Layer 8 of a small transformer language model trained on English Wikipedia (12 layers, counted from 0, width 128). Numbers have three digits each and are written without spaces.
A neuron's activation on a vector x is GELU(weights . x + bias), where the dot is the dot product.

Input weights of the MLP neurons that the questions are about. A number n stands for (n - 500) times 0.0034.
n64 (bias -0.115): 595421486538490495344487501406671489549537634374450552433554648395447465505458477344421388640669400605519356386491583685522456443341651508528579616543510548579562406369383481540467523803295485565567607530456468688456443541477383514381372531409471525470409397425626517652675562515503557482585613559464427495507580472578684429351384399434376368561532483566532473604565543447547576394455
n72 (bias -0.167): 474587647539473469330579520612428461283382547700614747483486479402458622494549403684435515354287287558441541339592534525627355435641508423536477505565320532475389372587370493724641518408803601456594344509349468360424529633262592621513509416489655637578259445502308422495551440526318660387500434507693552448431498345547622664521353557549620482348394618536269563451554668401607410665464
n91 (bias -0.196): 467546429409471480537333622386357730582398629524428325405489619653574542678639511581581611385406788462424521508536490571550479525365403533615248671582291509473330401389504388548474971549321584642576560513372524527654565438517467397321594614441460494443590475254405428517483481619508478472646545306476530441688543328519491748484611431507449483388511471291448815503613359563676478418279
n95 (bias -0.125): 662412435339421530487571476533473664360619340386655422707709455457641641471408573475535562398618426477661394521580709551753355305512638353286484433469613397403533374465390468415457553607585624363648479659513376524739445669525351550481483535638412364637391416652636775500351522491362367478579500455518581345305570306291506367281654434377481459401474525633501471567657359625442670439451
n153 (bias -0.218): 349459514624484451533498466512332438408557283362649225722515437633668475503594366390312494422420554467538441535433621481519545374530615527461568534540494477621442660395372524539542602633513601596417521528433553569652455416639439273461369510505636542610591487539622403378626553409526552340449418462543536433690665481646679528547425316500580539352425417695576620438572579495389488262460
n164 (bias -0.069): 528656507382642488390654543645360449501467488289566642598422482587604307466495564713506629533547656465512485676403346569541420452363640454410459444445336644465566380510425453522584610394578439463605427419360535570628503596516517577480587649455603139493668430641434649391533369604492506437656243365563515464575368450470562629373307371514623512511511555531578474577595484403224493547554
n200 (bias -0.096): 486471571420463474531417576457347534646614313464554488391453481401513339455561576653551362611366632550447709330453454399332485541603473551533540572348578347608508376492349274397437547553618480443397590500533648473565594533570451516369402614653376636510366602322502566510580553569534605564448579467483586535496559428602494519399355430520648563439598410543441468654384379430663684426515
n221 (bias -0.257): 387634462541447458515460716710423401344572582238533525502351552512412463441475683425648626427642420602475190603494639516569362547648487582664562566457458333525481352398491516494301487564570639493583536466574560555286467597488393625464513565490488514413507233604538696457358394478475558470538372512591499684682553377618451729214510534343408471472586429419599616565518645468442538407597
n223 (bias -0.128): 484640610375416446454537692565386535540512487600352378602625412434366570452551371815544615457421607378671447431467576533471516438471575698286489582496564558560443289477430437500513495624354365511559427413451452602667425620487564428513463394373453541731542328553491546362462511496440491428500535398669453640498616366637494436478515443237578455391526495609461467617506552582692622515486
n236 (bias -0.157): 598373603467499531404628528443545531435582402491622464457432642500475541472497597478618508551418722632328438399605466531540460336559549439395450514526425603448695470534431598411490559619656468515596565505544565474543570510509440391612400452339335499426430390599420479603511310633533644665338587549494511356503629409726619328258317640428570531480405323532649582539402277316626648404569
n237 (bias -0.116): 511553318389656601362385466571559671640594530673461405405591444417410490424566449607378437559578627512599471578405594471586450480514597533371489549504588676444664525488465509351729225540487437661518279543465417524366471332331344677386500490456473455416316379473683513591500628360502516503260545500626410471633533572570493348685474420618305517408557533593549520463514462479629505367440
n303 (bias -0.268): 431563158630592655381746500406532480562651351555611557679707325724151266543408580467435435466544617467370796466341534672594620509469595430596402368446603556730448431364509549359565532338748713496583391629225719677520506555402723699560475578522464409528390390368603437531548393449615572619554379361451433469565498456503490359502625425637315415625607178391546277417291582518381414470544
n304 (bias -0.131): 466533309625497516476424475641447481252440584653539667497397644530345362619474532716368536473347538705432651393574482498532357623544483534391427502443581564559442455416479421619537283397443450605483369606282401463648480567442467449400402473433614457375576407451589432481567577455503413698385374427383736637612538707616625616557533434672605208694469463544388427425533483533380398558716
n307 (bias -0.145): 621585521478524614504516322477382491474547418508496580458468505328511477408513530489627769516457517625588549587447518440390489518421474412619368410337393400473557551380419425562477454532449695402481360519597615509499592491621518473523435435448458607487514190536546451455683399632576445580452413693440275495447460628452582524560531497438725606517551554518526459433601710333451505391387
n314 (bias -0.189): 518563336635427653432690394698440572396315290530420521536461414750461277560522724615762516559502673560416733381633392500468518559550463531420505413398447421340486525395564506429420732460543587505590575587445613449349621511490508467441634409573512434453507401362591454586308439615656559464637419397645641449555480489569563608471584402475486385399441367575412418468433472598478563575332
n340 (bias -0.046): 701509460528465614504426444375569351528406527430614474496503563376473490475460281439472381609399473503413591532473508628424499434436507667410815493487417478400589511592520464355617510455475478413640578331542494547524511455434583549531368518558590470684582545466711428524571586559425390605504661616395565608428394582505589478482555579445491349556527316485353569445624527391433461407559
n425 (bias -0.118): 576614691626524521581498492386343567584435482263504648501615710486602338381290474490547560469459528508651457497466651372370508439474485468550548532372617421609518495592591557718467486417394513370318490506388652520599331541580291561391616642472379420468385641413395752424552471518537447430510443582445741481513551608335467424587315475580477496453536486610636490363354546729393561453515
n436 (bias -0.135): 588482738536346429439351592461404471439657434535449530488716250536729585597632485423260421322297482579723335551336516525388304537441534394547530538606673389526492575358227437488335488579340609511362472498537630646496435430565512553441475575669559606593312403353483535533502432725570634543504572628471568397559526424653501684518360464546452572532528434458664419397438625312629551504448
n463 (bias -0.110): 625491531451513463587479540606461777541367467496375559585418725434448287707635398590420378507547559440575527522440460531492413437669516455408505359290496492472659707755416352490485702606656423555603432371368673529412452541628445447283659628283431330394578503503452513534582520498509521398412410619693465532585307578526546533582463338419580438428684485482613323417490569399270499489612
n464 (bias -0.064): 421628644357542438403450486408516625467360519424375475634478648597583504212375491416190646454435594659360637665421410394496465518548384547348575545510613401401611422572534542378625475479601518336613565547457803523494438656580534339559667483502598482692632632487365439487394434551489372515563607475563585370478369506680594536400446476511455475451455560628482522475640590559447553453381
n483 (bias -0.150): 648520557478372644526700531624649505698499541690412606565498433376625391332508370567504621582535515553546633542456547413452462254525568467394515700425549466553299439462546637353612552430587524549652448460553491432552503501292536551509425481468502338532390430555263376559488417496483461477464475369387548461369570426543539589339574462532529582532366472454382639562449537462577449483619
n501 (bias -0.231): 507551344531485516455631648385307420414533665508473543445486762558454686425621643422492611286507646615371464477495372504630437446494315452473517441318420596439444447438293545465437518567410640597457325502391388626543496435389662586289610454412606550499515417535561539523525630558418570316411424535518479665633531481619603543599496474506625423636435449225466718644488594405504499633461

Each question shows a token from some text and the vector x that enters the MLP there. A number n stands for (n - 500) times 0.008.

"em": 359529470558607231569414417552499262585505378583468386528583464789409518378450443544681421479526447424657583420544543465706485623550449522384722436622449535527442496490551602369372405382468492623210458540726470479472501426551597329366552578515283402421529530519453332488635601585502404672618582690602480410508372484322630386572349408371479475553565847507460695555456398575502484356682
Which of these neurons fires most? n153

"in": 422658461543564387472379534595589235726571500573190257536661666692499326359398596498557658386556501508585243416530406526570582641582460570494511335383477597559463640609533416405427486619621448593356586553641492545449289415498513359524490454572347490337429571381292420585468545440524429461617596725403551411368312445450674460588501459542598555586532747510362612546584534590447383367631
The three highest activations, in order: n464, n425, n463

" C": 408645438605486303601452446581611233425408450534378350630486582650521450454576548673712525365593553551632464392562443468699467545398447438400548385468524545404591439641495591551373398471577463488328458512590302490362307319617479481457498512523369338507566584471464271491715558506568574664610615635476515333527288391398614415506595527449547369656639815497356450594449509593507405528666
Which of these neurons fires most? n304

"ought": 384609570529720474570526507584511195489442338541365434492574571692544414360561478494703623410549550523498482444487520411577467538582548465555623450625407568373539375606414350247414495553556591580209609585611485487429419496634570287454465424629316304462435542460408309527575576461499556661545644712531403262505290504548497397574397524522541625536501697497335680618502453515391537508677
Which of these neurons fires most? n236

" and": 403680496626484476546419499509553172488543471541368322494625674640494365337635552620726526457579512508516470416473312431605405545533619500448529408470600519393531454591480486298367377557558624597413563471732489449377410342547570374553436456671350432376431505404392388499604523573576527623635636688532423445361432480414430484505462470434558592632647833466283614544395451538464429381736
The most active neuron and its activation: n200, at about 3.1

"us": 428595540584681223467496613517573115654397415507449295579617483731551350386529529576589493439574464449590421320465458460719528609632509554492507445487435544497439630476620587546424501571542538526309460512591467548539326463588429351430552555516427387402466486442314268527570561497465418658558708609527543315369357493389564362604437544529487618667459793615319603554503516522418470379671
The most active neuron and its activation: n153, at about 2.7

" career": 376618437548629401573387454507528156554532516534437369564633430607563252398682548571735497540496513489574462366438500426695430537517508511563559416546610610495523469606457547342473388472507592618374574608670401542595401423704531341547419506616284349461364524487385272474602536447513539549647688433499400289420350492453515439552532592391561590690548758482219561535545580526463513504440
Which two neurons fire most, strongest first? n200, n307

"ou": 442564484490620313360472735588544299559526421529408416513639438749362389529435562540703429356566525368660445510457468451667519660581522507491585292529450588448403563577379469437334410557501550571250528483573427581475368331620587270383616480516347400397442470504348255522719555567482467607601594616451567395307368353488660474652588514576548694632498745508268577545552467527470515504617
The most active neuron and its activation: n436, at about 1.6

" which": 304651514496619437561330619587610225588592433608459351574550594667509431458533689605646488500617541549627350401486427515671432507590504417529556527450500691544549376617551567263356412440483499633393510493513429531434270395576517327516504419671276415360467497373382362454566435532564478627582630702464456363438271470485451485568502427374509665679527704477278622514488472518457428595681
Which of these neurons fires most? n221

" I": 475578559549369376652487466548572152488543411586442305523603490611594488502632559589650601580648519486612434394495371449693423513522454423362626404599501552476434548664486491505342341388536471469244461491566488480486399272496551403463554465659370490443432570434391222571632473620549472624616656656533397415231376396377599462599457500356587567611619730528414343576508453499554498603736
Which of these neurons fires most? n436

" the": 317608434596502495624429307584502304477577494583460392470650644731575416377642672608666481492592443474518485501431341460651462516427460498563611489564504629423421471602543569212428449515548549585326432556462402536391380412633584402415524411641309337450464553471402307503640514492561531661569683767508469461437336432476415466520539485341501578579624718480169674545410416502416412583647
Which two neurons fire most, strongest first? n501, n314

"V": 333551547516509462479382453549565207582528530596394354592695509707435410434502488682777451477657530480648416428498430519644421521412468481478503434416437626426472405670522612597362428485570424519317461314489504490422324505594643488614562563608291418504567497361435342435681519485513562677635673612450464413428295363387513420491446426439621583686631737533377649419436496600369401456634
The most active neuron and its activation: n164, at about 2.7

"ending": 394576493577635505606466501559555243574422347593403368535685550593525480262505514425668542404541547467537461486507446402556536507606576472505511391549408590407594477570535372162339514546552564490231496548694504504439364489496610361543508466567272422422439568361416351458598607557536480578634648681592444286540250566410589385677504523436587567558446774514329726539487457640353535486721
Which of these neurons fires most? n464

"'s": 440652447664437436683437512503564257503600408545410336511621562595460376383708548581680531566521462405629459332454288431686481547587519527549598409611484533420497507625564539292345363542551505480323521563605403518529372338561503444387474470611343407455460451435394295549710504501417538609649682637531404422523327463432518471582481558270489508595683784485199592564466506632459489502622
Which of these neurons fires most? n200

" B": 324565452545592344512397478588514219471591343494381371530544569673556388435486456601678601422714498413590383307503296490646495502436479430467619500525589674468375402660450560592481421437607506549403484598457411522399317494480495510490547536613295443432484557442509392451635574424553505528693661635537573398430289278380530497581648390519579431658638833594210548583510470666443443523615
Which of these neurons fires most? n95

" got": 362526539608453564681600508652548259479359387498434279457489504626475436341643606576730583415639508428518382452423440441674444526644558415561579490661505668454604360504566523364402431508549590537251567566549560526555296500618514392398685413606282283477413513439351314509586500499508524562508691488524432369448364489494598492538499509320496619568457767523333708559447437689348375507665
The three highest activations, in order: n314, n221, n483

" Class": 255542512470590410541332359566591233625512468598314393530630510640475432484555620548751612581728485534522375404473477610655541527377451476365605446457459609589538517581422696338459363440619514516348499434641500486430387489486570389452534523600264471481474516521415245528643504307572405661527596514484512357377329345405593402437584529561559616736574794545283587536479444601493384571600
Which two neurons fire most, strongest first? n483, n237

" Sp": 378638468509601276511413436627607235571504527502433399536590538635458379416555519604680566525582422472640581441572380623683531536541473429415487508656457625525580466665631505556232396401674425506311448596566475507519354398422584463416537420499306383454468442507408367524687514517671432590564695483482467362411264336384641362549428483336616449726559825563336528500520444567407494475643
Which two neurons fire most, strongest first? n164, n304

"earch": 509569514536397500562353237531501244470480458505410396646598445575584441449486517580720577428539499506461591389491408443657386751554553555556506493537489462409470518629540680299473274483502448528456444463513616580464466427478471263475371426544392462411551524478250233509653609452411422686707600487539404446322300540392628392546521558393552639616583773576305767590597524596475435637710
Which of these neurons fires most? n464

" Me": 577499586529394240557521596510546307665554352558351184548563540723450592552518555469612510481560550474653524412422448414697446537432416373385639395760381760532535494599492587299353444377466504606277507507680337508396520423596644389405557505491353393403463488571406273436645423614460537527594620585497579390435352378463615411665558542336715493654592740488402491436436463579500426464720
Which of these neurons fires most? n236

" singles": 341640416582695492647407486570580204513627516587449390617599521650534400510525605596664532473620479472549441402480477486686407512464480478473559468514447660445406512538356601356499438449580481429350425486720494445443430396581688249469512332707333414412380472519440405441626507434472439667555608446462485363387280429338512504566429591493662635646579795452165678433636565687412479498517
The most active neuron and its activation: n307, at about 1.6

"ow": 471512514621446380587413654555639165621434254532333313595598376553454482420465556459693494378565435527528560431513568487627497586663520497325544271662359661459488591506574616341319401532510512603248534535528499552599435488517511344315546473561393447433530377431439180424709511567491586541573615659498526431453354481453560453649488587429604474631548733486390554496488493564508464534783
Which of these neurons fires most? n153

"ip": 413540494695716269519502561630398301617328445511435426531527487706423360350488447575681473449422308462615462301597557381606536567549490425486544395547460536489405532560482424504465432491580574537203540526694471522628407487612525315443496505492338342387396491469434288433624639520498337591636594668514523389496345498368547324577481493616576568741586866461372732557584416596430480484717
Which two neurons fire most, strongest first? n425, n304

"es": 410599462477536298456512456541615140432548372591355340515700583645565451495436608559599590411639574489530417532643506520700470615520533553496530438455522502520396506639480730262463366478555449546361438380628537464353337553558528270504366381722352458394516612328354348542646599429395554600602571661530473354358389456428545468530414401497588594524655733576498725539463536613377431487513
The most active neuron and its activation: n464, at about 2.3

"n": 334584540450411400582450561448448179595425522542473296466643577620493305493516631580696454424567570345637446344348509425650430445470476545430630389648425561422487442664506582529479478463547492623370541355672427485388264502624648399501506500553369475415472557463408507349539546591454474588542623617564632434298422396490603494450546385404517595587574816527571701488503540649323176597743
The most active neuron and its activation: n425, at about 2.6

" age of ": 280687391561623479484397488596487207521480500621420365436728547734494426445523553577650453444634488504640570452470461552639575590556561470593602398579482585529436431533533576392393360421639501546372451527499644503421464445568666515517424416658205488351420540473299312512556533456630594578457703365491434373358273483356414453623562519527566409588647817381322550549538510639418420509472
Which of these neurons fires most? n303

"ell": 272551359500659378489387467572496199634531404558245385495671534710536338443444616547660506493634627510531495496502624561655482608564530585438669437548433453479532503545569508476242401435616385552214394468582437386447479405564572322387535469479335494522518462498336256418703588463559469560605590658552517445389349415476556521678558545490546483492405808612412471688536499577442515466647
The most active neuron and its activation: n314, at about 0.97

" from the": 336598416539519582603468423557494224417474486628372347571732576648483428418584606596699517395602499521587425485480340419607551508526550486527558445473478604476496433617543469200442456498565493540364437508456521508410314395503618419509480465599341374409509462372367363498617521498521570562542700741639415451499308461415366427579586557367632607539607768521192724533495415615430417547677
Which of these neurons fires most? n501

"998": 357616523590635413528415472606442276621485580601366381643706476481682436388448641513751440546568546531525434358545396453673443451444472401523514380599438611462511487544476656306412256429545415591320595438588401466437317436684485385491446491659289615312567555521286411560659542518507471613663660622535392365483298522423473547511516487409643449568579724420340582549682446522434372475681
The most active neuron and its activation: n307, at about 0.37

") and": 321602457639665570562372606566592188541451445576398358515591527609460409438561671590752490491559605488555314488527369435667412496464437463397548471497482553554532442571421538329388472501500628608375539465518480489427198287535574406584504401587320369465400450403378380599626523540517467630609674748516371445443415444443427598506434488374575616606635776541288548535480537559449422548694
Which of these neurons fires most? n221

"ised": 338569538606586549594464415576496231516485354615420323475682565640587456383560579519788547525485538549542567384462446468597374581490435379568530429615507627471529411646465595225436347589522535510341589521527435550281397530652441297416438425602339382395478520469430250504619600366512610613655629658484451343474369518511506451506383622421605465668591809477320609604479435539365500546589
Which of these neurons fires most? n236

", R": 363535509573559328503497478559540212488407384556391317553534542708516425341537536629588593474659450646543350518508293522668447391446506425345567486450589562507435336627411541552482387495610479519385553468484375626433221353513638506524512450605296327452423476437467344549676531594579445655713671588436421392601303427432546442558509499463636609740681812489381533543547475551444416539683
The most active neuron and its activation: n164, at about 4.5

" be": 372530660554510501604498517693493220577615477473469232438470603650548434481539560600695519457657524503560445367362456479635525409576624429533457554528427634505510402622541544350409413454432486569313540488638472369427357496550505332464556394685186452336504532401432288435656603530542550745568603495436504430423384394416581460537480432418596632530493798468316663511499422644464331589767
The three highest activations, in order: n483, n200, n236

"iences": 439612498483625373569456497462471176448499417662415336617623514579579414500512511552635410512621497697548449493491611419626538532529549489470520383488438645445568517507435536219504479485523565663320472507687465555424411412650522286470369445679275384429476493424342272421666603488588540721554619599495454338364281561373517371530461535371584517581558779519348689527537528558378590572605
Which of these neurons fires most? n307

" pri": 299584435570520373542463377592504299556434542627364385450752664612569364522609646557722565491598451493666476594396410538594647572533574546437546429447425588494397524581472534339495385495713485467348418402668486449365316456587631357415558410652284438500354477420362322485632632533607353545495663420437493341374295331400399487539581568489639611585665770531253587523533489666381483588535
The three highest activations, in order: n483, n314, n307

" te": 344613559519455329557394437591457352530581538550439310409673606609501371455641596572647537613553430545610455475364486442676487478557500544552518458464536568505528474688400533324493419447506553640306548542691276505283297302604626272449509469694242425453403472445366316510717555510580436620611571373535465401416362297385501448448573722524669598586600807588390614513483406699433412531563
Which two neurons fire most, strongest first? n200, n237

" Kn": 445559580518296203511556573496567296661574334492397310489535597661481453499528608520606597414552463420560529344495461600685482529562610406296658369723374715476457504557443548502308384411584490707318530644641385457549415436528526398291513429504269340489563525572426273451595481585484572544435620498486523367268372348485595382595462594417653630719606735586433518463515569626579383476711
Which two neurons fire most, strongest first? n236, n223

"id": 384552511608545428619409454614555153745397379555376361581586488659521401350368488378732541330550504524536403417541527452498583726473455527514461232593400576494408598522550504377348441516567476543194502517555625528503391491494620404453551532453392453452492553552439263518602584573475429527634609737499533309480353465427608474602430427556672535603575800508435619513506494590469393418680
Which two neurons fire most, strongest first? n425, n307

".": 366569462526744385481417667529558086673538335520374296549594357634524292370443539625660430362495488533557470437461515534696499564647501593443621376563547468458547480532462698455444411592538624583410455503646455382268360363542541361506446481526330467434634506492438366527613527570534514576544570692515479428413433442357491397440593505361534484649536835476442547565430538639481567478591
The most active neuron and its activation: n221, at about 1.7

", who was": 423598573573500640597537510660645247491506430565419318516562527679494357467723636639718619450648554485536354412426370329679443464563594417534533410639502548435481390570491434351297471557482587618268538542584565487532267410530610381496562421593256304402446451439408385520584508534517576604565567533545390377435344438415540526517468580314434562603603743455280654581469515505387433504759
Which of these neurons fires most? n221